Layer 6 of a small transformer language model trained on English Wikipedia (16 layers, counted from 0, width 64).
Take only the direct path to the model's output, skipping the later layers: a vector added to the residual stream pushes a token's score in proportion to its dot product with that token's output vector.

Output vectors of the tokens that the questions are about. A number n stands for n times 0.039.
"ootball": 65 0 9 15 -35 23 10 -44 27 8 -26 -8 -17 0 -48 -12 12 -35 30 17 -45 -34 18 59 -2 52 23 12 21 -23 4 -24 -18 -33 -48 -14 0 -1 -9 40 29 2 4 -35 -15 55 -35 -22 -8 8 6 46 12 22 -29 32 21 1 -35 14 3 -37 -38 30
"season": 24 10 4 11 0 4 11 -25 24 -31 -53 17 3 -48 -2 -17 -11 -56 27 3 0 -24 5 29 14 25 71 -4 2 -27 -12 -3 20 -15 -43 -16 -13 18 -27 22 -3 24 -23 -16 34 52 -3 -24 -33 38 -11 13 42 -10 -36 -6 20 26 -3 34 26 6 -44 -17
"dam": 12 -27 28 34 -19 19 -3 15 24 -6 21 11 24 13 -29 -66 18 4 10 16 -10 -56 54 21 40 -1 -18 2 -38 3 35 2 -28 -26 -44 -37 -19 -61 -27 10 72 11 -10 -26 -15 68 -30 -7 -42 18 -34 41 -24 0 -28 4 40 24 -25 28 24 -1 3 11
"cle": 12 -7 -19 22 -5 22 8 -5 13 -11 46 -46 -11 -9 -19 -32 25 28 26 -45 -5 -29 -5 -15 41 25 -2 5 32 -13 10 2 -23 -17 -21 -26 20 13 -30 8 14 -11 -17 -36 -10 -11 -26 -12 -75 42 -22 22 23 6 10 7 72 -11 -2 24 26 13 20 -7
"pan": 30 -21 -1 -8 -4 8 9 5 18 -46 25 -11 22 30 -41 -3 -9 -5 12 -22 -16 -13 37 11 -48 -1 -4 24 5 6 6 -17 -17 -41 22 8 -8 -18 -8 15 28 11 -5 -20 22 15 -28 -35 -46 22 -3 -19 -8 22 0 4 33 9 1 29 0 -7 24 24
"ortun": 19 -13 -6 43 -42 -21 10 -4 46 34 8 -18 17 3 -10 -22 0 -85 14 -28 -80 -35 23 35 17 25 23 -19 -4 -33 16 11 -35 -48 19 -46 28 -2 -19 9 57 16 11 -45 -9 32 -5 3 -9 47 13 41 14 4 49 2 30 -14 -15 35 -9 -30 -37 -10
" officer": 26 -16 -5 36 14 -10 8 12 18 -17 7 -21 -6 -27 29 -16 17 -4 -9 -15 -21 -10 -6 31 14 39 31 -4 -6 16 -6 -19 -11 -14 -15 -10 20 6 -30 43 -2 38 -1 -23 -21 4 -17 -34 -45 6 -17 14 5 30 -18 -5 35 11 -34 28 2 -23 -7 6
"ients": -7 -18 -26 5 -73 -7 5 -24 27 22 34 -14 19 -22 -4 -37 19 -61 1 -13 -38 -16 24 4 -12 -11 7 17 20 -12 12 -14 11 14 -9 -40 -23 42 -41 25 29 50 26 -26 6 -15 4 -31 -39 24 7 28 16 34 2 39 35 15 -19 50 -16 37 -36 -1
"ece": 8 13 11 12 -24 -9 2 -15 10 1 -21 -43 28 -24 15 24 33 -1 40 3 -36 -30 -4 12 -2 32 20 1 -9 13 -11 15 15 -27 -32 -10 27 32 -22 22 -3 44 -21 24 11 -3 -24 -46 -52 50 -17 29 -2 -11 2 6 -2 8 -14 19 -4 -32 -19 -15
"ecess": 33 12 -8 46 -47 2 15 -21 41 14 -8 -48 15 -23 6 5 -5 -70 15 -4 -43 -36 -26 5 14 37 14 -14 -1 4 4 -6 5 -31 -61 15 -7 23 -27 16 17 22 27 -8 -11 -3 10 -51 -11 65 3 4 43 24 15 16 12 -9 -17 28 44 -54 24 -43
"ading": 35 7 -19 11 -12 2 8 10 0 -26 -3 8 -3 -17 10 -18 39 -11 -12 27 -16 -19 -7 -16 -2 1 18 3 21 1 21 6 -38 8 19 -15 -24 19 -15 -10 16 19 -31 -16 13 14 -34 -25 -29 20 -10 31 10 -13 1 26 37 -5 -1 33 -2 24 -38 -34
"ously": 7 -12 -12 59 -6 9 -3 36 27 17 -7 -65 -14 -28 -18 -32 37 5 11 65 -16 -35 16 1 12 8 11 10 13 13 15 43 -5 8 -2 -7 6 -19 -36 -33 57 11 -2 -14 -23 15 -14 -45 -30 18 -15 7 12 -7 4 7 31 -16 -64 65 17 -67 -14 -12
"umbent": -5 -28 -34 -1 -29 -11 17 37 36 -13 27 11 -25 -15 -30 -14 36 5 6 6 0 -30 14 11 -17 66 26 -5 34 -28 -14 -13 -53 -35 -14 15 3 -32 -13 21 19 12 -13 -26 8 35 9 -34 -3 45 -13 17 -13 15 -6 19 41 13 -33 55 16 -38 -25 -14
" office": 20 -6 -17 4 -43 -2 6 -2 32 -19 -22 -5 -14 10 4 3 21 -19 -1 1 18 -5 13 35 -1 -6 45 10 -3 11 -27 0 -29 -5 -22 -9 9 35 -18 5 12 45 -25 -18 2 23 14 -24 -42 -23 14 31 4 -20 -8 -6 4 25 -13 41 -12 9 -32 -7
" =": 27 7 19 -8 3 33 0 -22 -15 19 62 -21 10 -20 -21 -23 24 -24 6 31 -23 -19 5 27 -18 25 10 20 54 16 -2 -16 -18 -17 -21 -16 24 -31 -35 28 38 -7 15 -8 26 -17 0 -11 -6 -7 -32 -26 2 -30 -21 -22 -39 31 10 2 7 -8 8 17
"eman": -4 7 -23 18 4 -17 5 -19 19 -8 -2 -13 -1 -5 -23 -20 27 -12 13 -23 -37 -26 15 -13 -9 3 -1 -1 3 -7 -2 31 0 0 -7 -11 -7 29 -9 56 -1 39 -17 -39 12 1 -1 -2 -29 20 -24 8 10 26 -14 24 13 28 -28 17 13 11 14 -14
"ements": -6 -39 3 26 -42 -31 8 -23 25 -18 -20 -38 6 -14 0 -22 20 -24 16 -20 -34 -31 -3 -7 11 -16 18 -26 37 -21 38 10 14 -5 -9 21 9 21 -35 9 32 45 -24 -27 12 17 11 -54 6 32 -4 12 50 34 -33 26 35 10 -42 31 0 4 6 18
"==": 14 6 -2 0 -30 5 0 -18 -8 -22 3 -3 -5 -30 -19 9 36 -58 31 14 -28 -16 24 36 33 -3 3 16 34 -2 0 24 6 -33 -14 30 19 -21 13 8 4 -23 3 20 13 -30 -10 -63 -10 -4 12 5 -4 -16 -32 -11 -7 28 -13 45 0 18 34 -11
"rez": 5 -42 -36 6 -9 -2 6 16 11 27 -25 -17 -5 -36 -9 -21 -9 -26 21 -13 -36 -32 53 39 -16 13 24 13 19 9 13 34 -24 -32 -43 -29 -7 -30 -9 25 39 7 -30 1 -33 31 -23 -11 -71 45 0 3 4 35 26 17 -11 34 -9 50 24 -11 17 36
"р": 17 -11 7 18 -19 30 14 12 14 -17 28 16 -9 -11 26 -6 -15 -27 10 -28 -29 -35 4 36 -26 41 -8 12 30 13 12 -21 6 -38 -16 -28 5 -1 -5 22 4 2 22 0 -9 6 15 -2 -26 10 -17 -4 16 -2 -5 13 5 30 -33 20 -1 -30 -7 -28
"pecially": 15 -59 -28 37 -38 -5 17 28 -10 -21 59 -35 -10 16 -35 -13 47 -43 59 -17 -42 -28 57 33 -19 53 90 13 37 11 23 5 -58 -22 -28 -5 5 46 6 6 21 0 4 -49 2 20 -31 -52 -89 73 -11 34 6 5 16 4 30 3 -65 14 -21 -3 -16 -38
"abeth": 41 -36 3 14 -33 -4 7 5 6 -12 24 -29 -22 8 -33 -53 21 5 74 -26 -23 -45 2 23 -17 27 -1 6 27 18 -22 -25 4 -19 -32 18 16 -18 -9 5 44 -2 -43 22 -6 28 -41 -29 -38 86 3 64 59 42 -22 -27 42 -34 -59 54 -6 -29 11 -13
"imately": -24 -11 -6 40 -42 -5 -5 13 -24 -11 -7 -8 -3 9 -42 -56 48 -31 61 24 -9 -32 26 -25 15 5 46 6 35 18 17 -54 3 -32 12 -70 14 21 -3 -6 72 -45 -24 1 25 60 10 -44 -57 46 -6 52 37 9 -9 18 28 10 -63 47 24 -43 -17 -36
"come": 40 16 -42 -6 6 -1 7 -18 -2 8 83 2 -1 -38 -24 -13 -3 -33 10 -13 -1 -26 55 -19 -36 13 59 9 -19 -10 -10 5 -40 -26 -7 -7 -5 26 -26 -28 20 31 23 -58 0 31 10 -2 -56 56 17 26 22 -16 -12 20 31 20 -16 12 14 -22 -30 -2
"rect": 4 -5 -18 -14 -27 35 10 -14 16 -3 3 -4 31 -36 27 -24 17 18 2 7 -29 -24 28 4 -11 4 23 6 18 -25 -24 6 22 -49 -11 -19 3 -23 1 -32 80 6 31 -19 -33 35 -41 -38 -58 28 -25 0 35 -9 20 10 60 4 -25 44 20 -19 -18 16
"enced": 25 13 10 12 -13 21 14 -10 50 14 -16 -29 -13 -16 16 4 2 -12 -8 -2 -66 -17 -26 -3 -26 0 17 10 66 8 14 18 -6 -61 10 6 18 -7 -17 -24 24 4 -8 1 -11 20 30 -7 -42 41 -4 30 1 -11 -17 5 16 -14 -45 34 16 -25 -27 12
"age": 18 9 -18 12 -4 -12 -5 -4 -2 -3 -14 -32 -15 -21 9 -22 5 -11 -19 0 11 -17 22 -5 4 -16 26 -2 -4 19 -29 -5 8 8 5 20 -28 37 3 -8 2 32 -16 -18 27 29 -6 -51 -18 18 0 22 31 -10 -13 -18 15 19 5 24 13 22 -25 -1
" Succeeded": 14 11 21 11 -41 -11 18 -25 84 21 33 8 -14 -12 32 -37 -13 -41 33 6 -14 -20 7 -3 -6 75 55 27 24 -12 10 -10 -54 -10 -36 36 -30 -20 -53 -3 35 29 -11 1 19 -7 13 -25 -17 13 -54 22 -10 4 -21 -15 -6 -30 -8 56 16 -43 -16 -7
"emic": 31 22 5 -5 -29 33 9 14 7 1 21 14 5 6 -16 -18 25 -21 -28 -31 -47 -33 60 -3 -23 -21 21 -4 -13 9 14 12 -4 -10 0 13 10 2 -46 -31 2 -8 15 -42 -13 25 50 -30 -51 67 11 10 21 -15 -14 17 -31 19 -31 56 20 1 -16 -12
"eption": 2 -8 0 28 -2 3 16 -13 33 -28 28 -5 14 -35 -58 0 17 -17 -33 8 -1 -17 -23 18 11 41 45 12 13 2 1 10 -9 -48 -66 -16 -24 13 -11 19 52 8 3 -35 -11 35 -42 -42 -18 39 5 37 33 -20 -56 -2 -1 -17 -11 93 11 9 -17 25

Each question shows what one neuron of this layer's MLP adds at an activation of 1. A number n stands for n times 0.0078.

n199: 1 -2 13 1 11 -18 9 -18 -4 -6 -8 18 3 18 11 6 6 1 10 -19 3 -28 -22 -30 10 3 20 -25 -25 9 0 -16 -2 20 -5 -9 -23 19 -10 -5 -8 -22 42 0 -3 -11 -16 14 12 5 26 14 2 -11 11 1 12 -7 33 9 -9 6 12 -34
Pushed up most: "ecess"

n27: -5 -7 -8 -10 22 10 -4 -15 1 -2 1 10 13 24 -10 12 7 -7 -21 3 -2 -4 24 -2 -28 -9 6 35 2 4 2 -4 16 -19 -34 6 11 -9 -10 4 21 18 -11 -1 29 7 -24 -9 18 -5 26 -25 -14 -30 23 -2 17 -20 10 -7 -18 -8 31 0
Which two tokens does it push up most, strongest first? "pan", " ="

n172: -9 3 5 -20 5 7 11 -4 -19 -5 1 1 -2 -3 -19 10 -11 6 4 -10 2 10 11 -3 -20 -3 -15 28 6 4 -7 4 17 10 -5 2 -17 -11 3 0 5 5 -8 1 -14 5 7 -11 6 0 10 -3 4 5 -13 -1 -2 21 0 -7 -3 1 12 4
Pushed down most: "ortun"

n166: 33 -8 -42 -94 31 -10 44 15 27 70 -23 -44 43 55 -23 -21 -28 -7 39 -34 -1 -5 -5 -13 14 24 8 -10 -19 -2 38 47 44 -20 23 -18 -27 -12 -36 66 0 -46 -9 -15 -59 -39 6 -12 12 15 -17 3 6 -43 38 8 -24 22 13 3 7 20 -18 18
Pushed up most: "rez"

n196: -26 7 10 -3 -7 7 4 10 -22 6 -15 -2 33 -19 38 -14 -12 -9 -25 16 10 -22 45 -22 -11 11 -10 -12 28 1 9 2 -5 -1 6 7 -11 -18 -17 -3 8 0 -7 2 -5 -14 20 -6 -15 14 0 18 1 -25 18 -14 30 8 17 0 -3 -4 -7 23
Pushed up most: "rect"

n10: -5 11 16 -6 4 12 -11 -2 -24 8 -26 4 39 -6 21 8 -3 -11 23 -31 -2 21 17 -12 3 -12 -1 13 -7 -23 -6 -5 11 -4 4 4 -13 24 -2 -18 27 -1 13 -5 -11 4 2 22 -50 -6 4 -36 -2 -18 2 13 14 -23 -12 22 5 3 -4 2
Pushed up most: "rect"

n81: -7 -11 8 -8 17 -10 -4 -4 -19 25 -17 -7 -5 -21 -15 30 32 13 13 1 15 7 -13 -1 29 -26 -8 -21 -7 36 -6 6 -15 27 -4 -19 15 -18 9 -5 -28 8 -23 35 10 0 38 -14 22 -17 -9 -11 0 3 14 9 -15 -19 -1 -1 8 -2 -23 -13
Pushed up most: "ece"

n24: -16 4 -22 55 -27 -7 -14 3 17 -5 -2 -2 13 7 9 -24 29 6 -19 -6 30 -9 17 2 -10 8 -1 -7 -25 16 21 -6 -2 -17 -21 2 -32 -12 -10 -3 5 20 27 -1 5 -21 -10 33 14 -26 17 -7 12 -43 0 -2 -25 4 29 -10 2 10 -1 -2
Pushed down most: "abeth"

n120: -15 -13 4 -5 20 -9 17 2 -21 -18 -8 8 -2 -11 -1 -10 5 -2 8 -2 -6 -13 21 -20 9 -55 -3 8 0 28 -15 -11 -23 19 13 16 1 -9 27 -8 12 44 -45 -12 11 4 23 -4 0 -37 -15 15 24 25 5 -7 -1 -19 16 3 -1 2 17 4
Which two tokens does it push up most, strongest first? "age", "ements"

n148: 31 -31 -31 37 9 0 5 13 11 -10 -17 -4 -1 4 22 7 -25 -13 -30 -4 -9 -19 34 -13 11 -17 -13 14 -1 -6 -22 31 6 24 -9 -6 -2 37 -33 -12 3 2 -3 -11 -4 -26 8 10 16 3 7 25 3 27 -30 -2 -40 6 -22 47 8 -3 1 6
Pushed down most: " ="

n242: -23 -16 12 19 -32 0 15 -9 -3 -21 -25 4 -40 -11 5 -11 -25 7 -1 -6 -24 16 12 15 -16 15 32 11 -5 -4 17 -9 33 3 40 -27 -7 13 15 -2 18 30 -4 -22 0 12 -10 -20 -10 7 18 16 -5 2 35 13 -21 -11 7 1 -9 3 -5 9
Pushed down most: " ="

n30: -10 3 -2 -20 17 27 15 -30 26 2 24 5 -2 -20 3 6 -6 -6 27 1 15 -27 -16 2 1 0 0 8 -25 2 -2 -11 -10 -15 -8 -17 4 4 -16 -6 -13 18 12 -9 2 55 25 -13 -26 31 9 7 -1 16 -13 -15 14 -31 15 -10 -22 0 -14 12
Which two tokens does it push up most, strongest first? "come", "season"

n126: 15 -12 -16 -11 -6 4 -9 -1 8 20 -6 -26 -2 -14 -9 -9 11 6 3 2 -23 -6 -9 -7 5 6 16 -19 -10 11 20 0 -9 10 -13 17 2 -26 -3 25 -5 -2 0 3 -4 3 19 9 -22 -8 -5 -5 11 22 2 -4 -7 9 -4 19 2 15 21 -4
Pushed up most: "rez"

n157: 5 3 2 1 11 -24 9 23 13 -46 -8 -19 -8 -23 42 -7 -6 -4 -22 -7 -14 -51 -3 -4 -12 -25 -4 -34 3 23 7 -10 12 26 7 38 -1 -22 33 5 -29 14 18 8 1 8 26 -3 6 16 31 -16 -16 20 26 -8 -11 -12 -12 13 25 -3 9 -35
Pushed up most: "ecess"

n1: 28 -2 3 -4 -4 -14 5 -6 9 -13 -20 -8 14 -5 17 -1 14 -14 -15 -24 1 17 3 -7 -12 -9 -9 7 -7 -1 22 -15 29 -20 16 5 15 -20 17 -21 27 9 -6 2 13 3 1 -6 -12 -4 13 -9 8 20 7 -3 -8 14 -3 -19 -16 -15 25 -14
Pushed down most: "eption"

n168: 2 -9 3 -5 -47 -18 -20 -36 0 7 -18 6 11 22 11 5 5 -22 -7 -14 3 10 16 8 10 0 -19 -10 -10 13 11 -26 31 -6 -2 -1 -26 43 1 30 12 6 8 -5 10 -14 -22 26 -7 29 24 -14 0 -33 -29 24 17 -13 12 -14 -1 27 16 3
Pushed up most: "ients"

n255: 2 -16 -5 28 -1 -25 -16 -12 -9 -2 1 -9 -12 3 -21 -17 15 14 -9 -1 1 -15 27 5 14 8 5 -13 -2 1 26 5 -16 -15 21 -17 5 -7 -32 -12 15 19 -9 -23 -1 37 2 7 -6 -4 21 -2 -3 -5 -8 2 -18 21 16 2 -19 5 12 27
Pushed up most: "dam"

n61: -15 -1 -18 6 -7 -11 25 -11 -16 14 9 4 -7 0 -17 14 -5 -1 13 10 0 -5 -5 -11 2 13 -4 19 -7 10 25 -4 -5 -7 -12 9 14 -15 -3 2 -4 5 8 17 -9 0 16 -12 -21 13 5 -19 7 3 -12 5 4 2 -13 -11 7 23 -8 -4
Pushed up most: "pecially"

n112: 6 9 2 0 -32 39 -14 -12 35 22 6 -19 -2 -21 33 34 -17 -2 -26 -18 -25 -9 -8 -18 -26 0 -4 13 22 -1 19 -17 27 -11 10 -6 11 9 -24 -6 -14 3 30 -6 -16 21 2 39 -6 -1 -15 -1 -9 4 33 -20 -11 7 -25 -4 11 -4 0 3
Which two tokens does it push up most, strongest first? "enced", "р"

n127: 4 -30 18 12 22 3 29 5 18 34 2 -2 11 0 -21 -6 -7 -14 12 4 -24 -15 10 17 6 0 4 -44 -39 -7 10 -7 -9 -20 -35 -1 27 0 -23 11 8 14 -25 -14 14 4 5 -3 1 4 -10 33 16 12 8 -17 3 -13 -24 18 5 -8 13 -18
Pushed up most: "ortun"

n203: -2 -41 -13 30 -4 -14 -19 10 -6 -34 -5 -10 5 14 21 13 14 13 -23 -17 12 10 1 -12 23 4 -2 1 14 33 -10 -26 -6 13 -3 -16 6 -29 -3 11 -7 -10 14 -12 13 10 6 -14 -9 8 6 -7 6 6 -1 5 13 12 20 -11 5 -4 -2 1
Pushed up most: " officer"

n8: 6 -20 -24 -3 9 9 -2 27 19 12 9 5 5 -16 -18 25 1 9 -18 2 28 24 1 -18 3 11 16 10 17 -12 -1 -4 -20 -2 -21 -7 12 -8 29 2 -8 9 -8 -3 9 7 -23 20 -10 7 9 -6 -38 -8 -14 4 9 18 -25 -5 6 -4 -19 -1
Pushed up most: "umbent"

n181: -14 -4 -1 2 11 17 -13 -3 -9 6 11 -4 7 8 -22 3 9 -15 -10 4 -4 -3 -14 -1 -3 20 -37 36 -1 6 6 0 18 11 -3 4 3 8 -4 -7 -14 0 4 -10 0 -14 9 -13 20 0 -3 -22 7 -16 10 0 6 -5 26 5 8 18 -1 -10
Which two tokens does it push up most, strongest first? " =", "=="

n163: 11 -7 22 24 24 24 1 20 -10 -9 -1 -19 -36 -4 -27 -37 -9 6 8 15 2 -21 22 3 2 -13 -14 13 7 13 -12 13 10 24 -26 -9 -9 -7 -25 -20 -2 23 11 -10 -23 -10 23 6 -21 -6 25 16 7 28 12 -30 11 6 -30 -15 -14 -2 23 7
Which two tokens does it push up most, strongest first? "ously", "abeth"

n113: 10 -2 3 -6 2 10 -13 -6 -15 -21 5 13 -15 11 0 18 29 -3 -15 -10 -13 18 -6 -7 7 1 -3 -17 8 16 0 -3 -4 -8 -2 1 1 6 20 10 -9 -14 -28 12 19 7 -2 7 10 11 5 -12 -18 23 -8 -13 -30 5 -9 -22 18 13 27 1
Pushed up most: "=="

n143: 2 -21 -7 2 -7 2 26 2 14 7 22 -11 9 -2 -34 3 14 6 -4 -4 -6 68 -2 -18 -37 8 34 7 -4 1 -15 33 12 1 -6 -8 -3 3 4 4 -10 -12 -6 4 18 -6 -2 -17 -11 6 17 13 -23 12 -7 -8 14 -36 -3 -6 -12 0 -2 -7
Pushed up most: "pecially"

n118: -4 -17 0 -5 -9 -15 -2 -2 4 -6 -3 12 -18 -4 -5 -1 23 -7 19 17 13 31 -38 -18 11 11 -10 44 -23 -3 -2 -21 12 -4 -11 -13 14 -6 18 -2 -17 -24 12 -13 13 -44 14 13 -2 -3 9 -5 9 22 -2 -6 9 -20 22 -15 3 14 19 10
Pushed down most: "emic"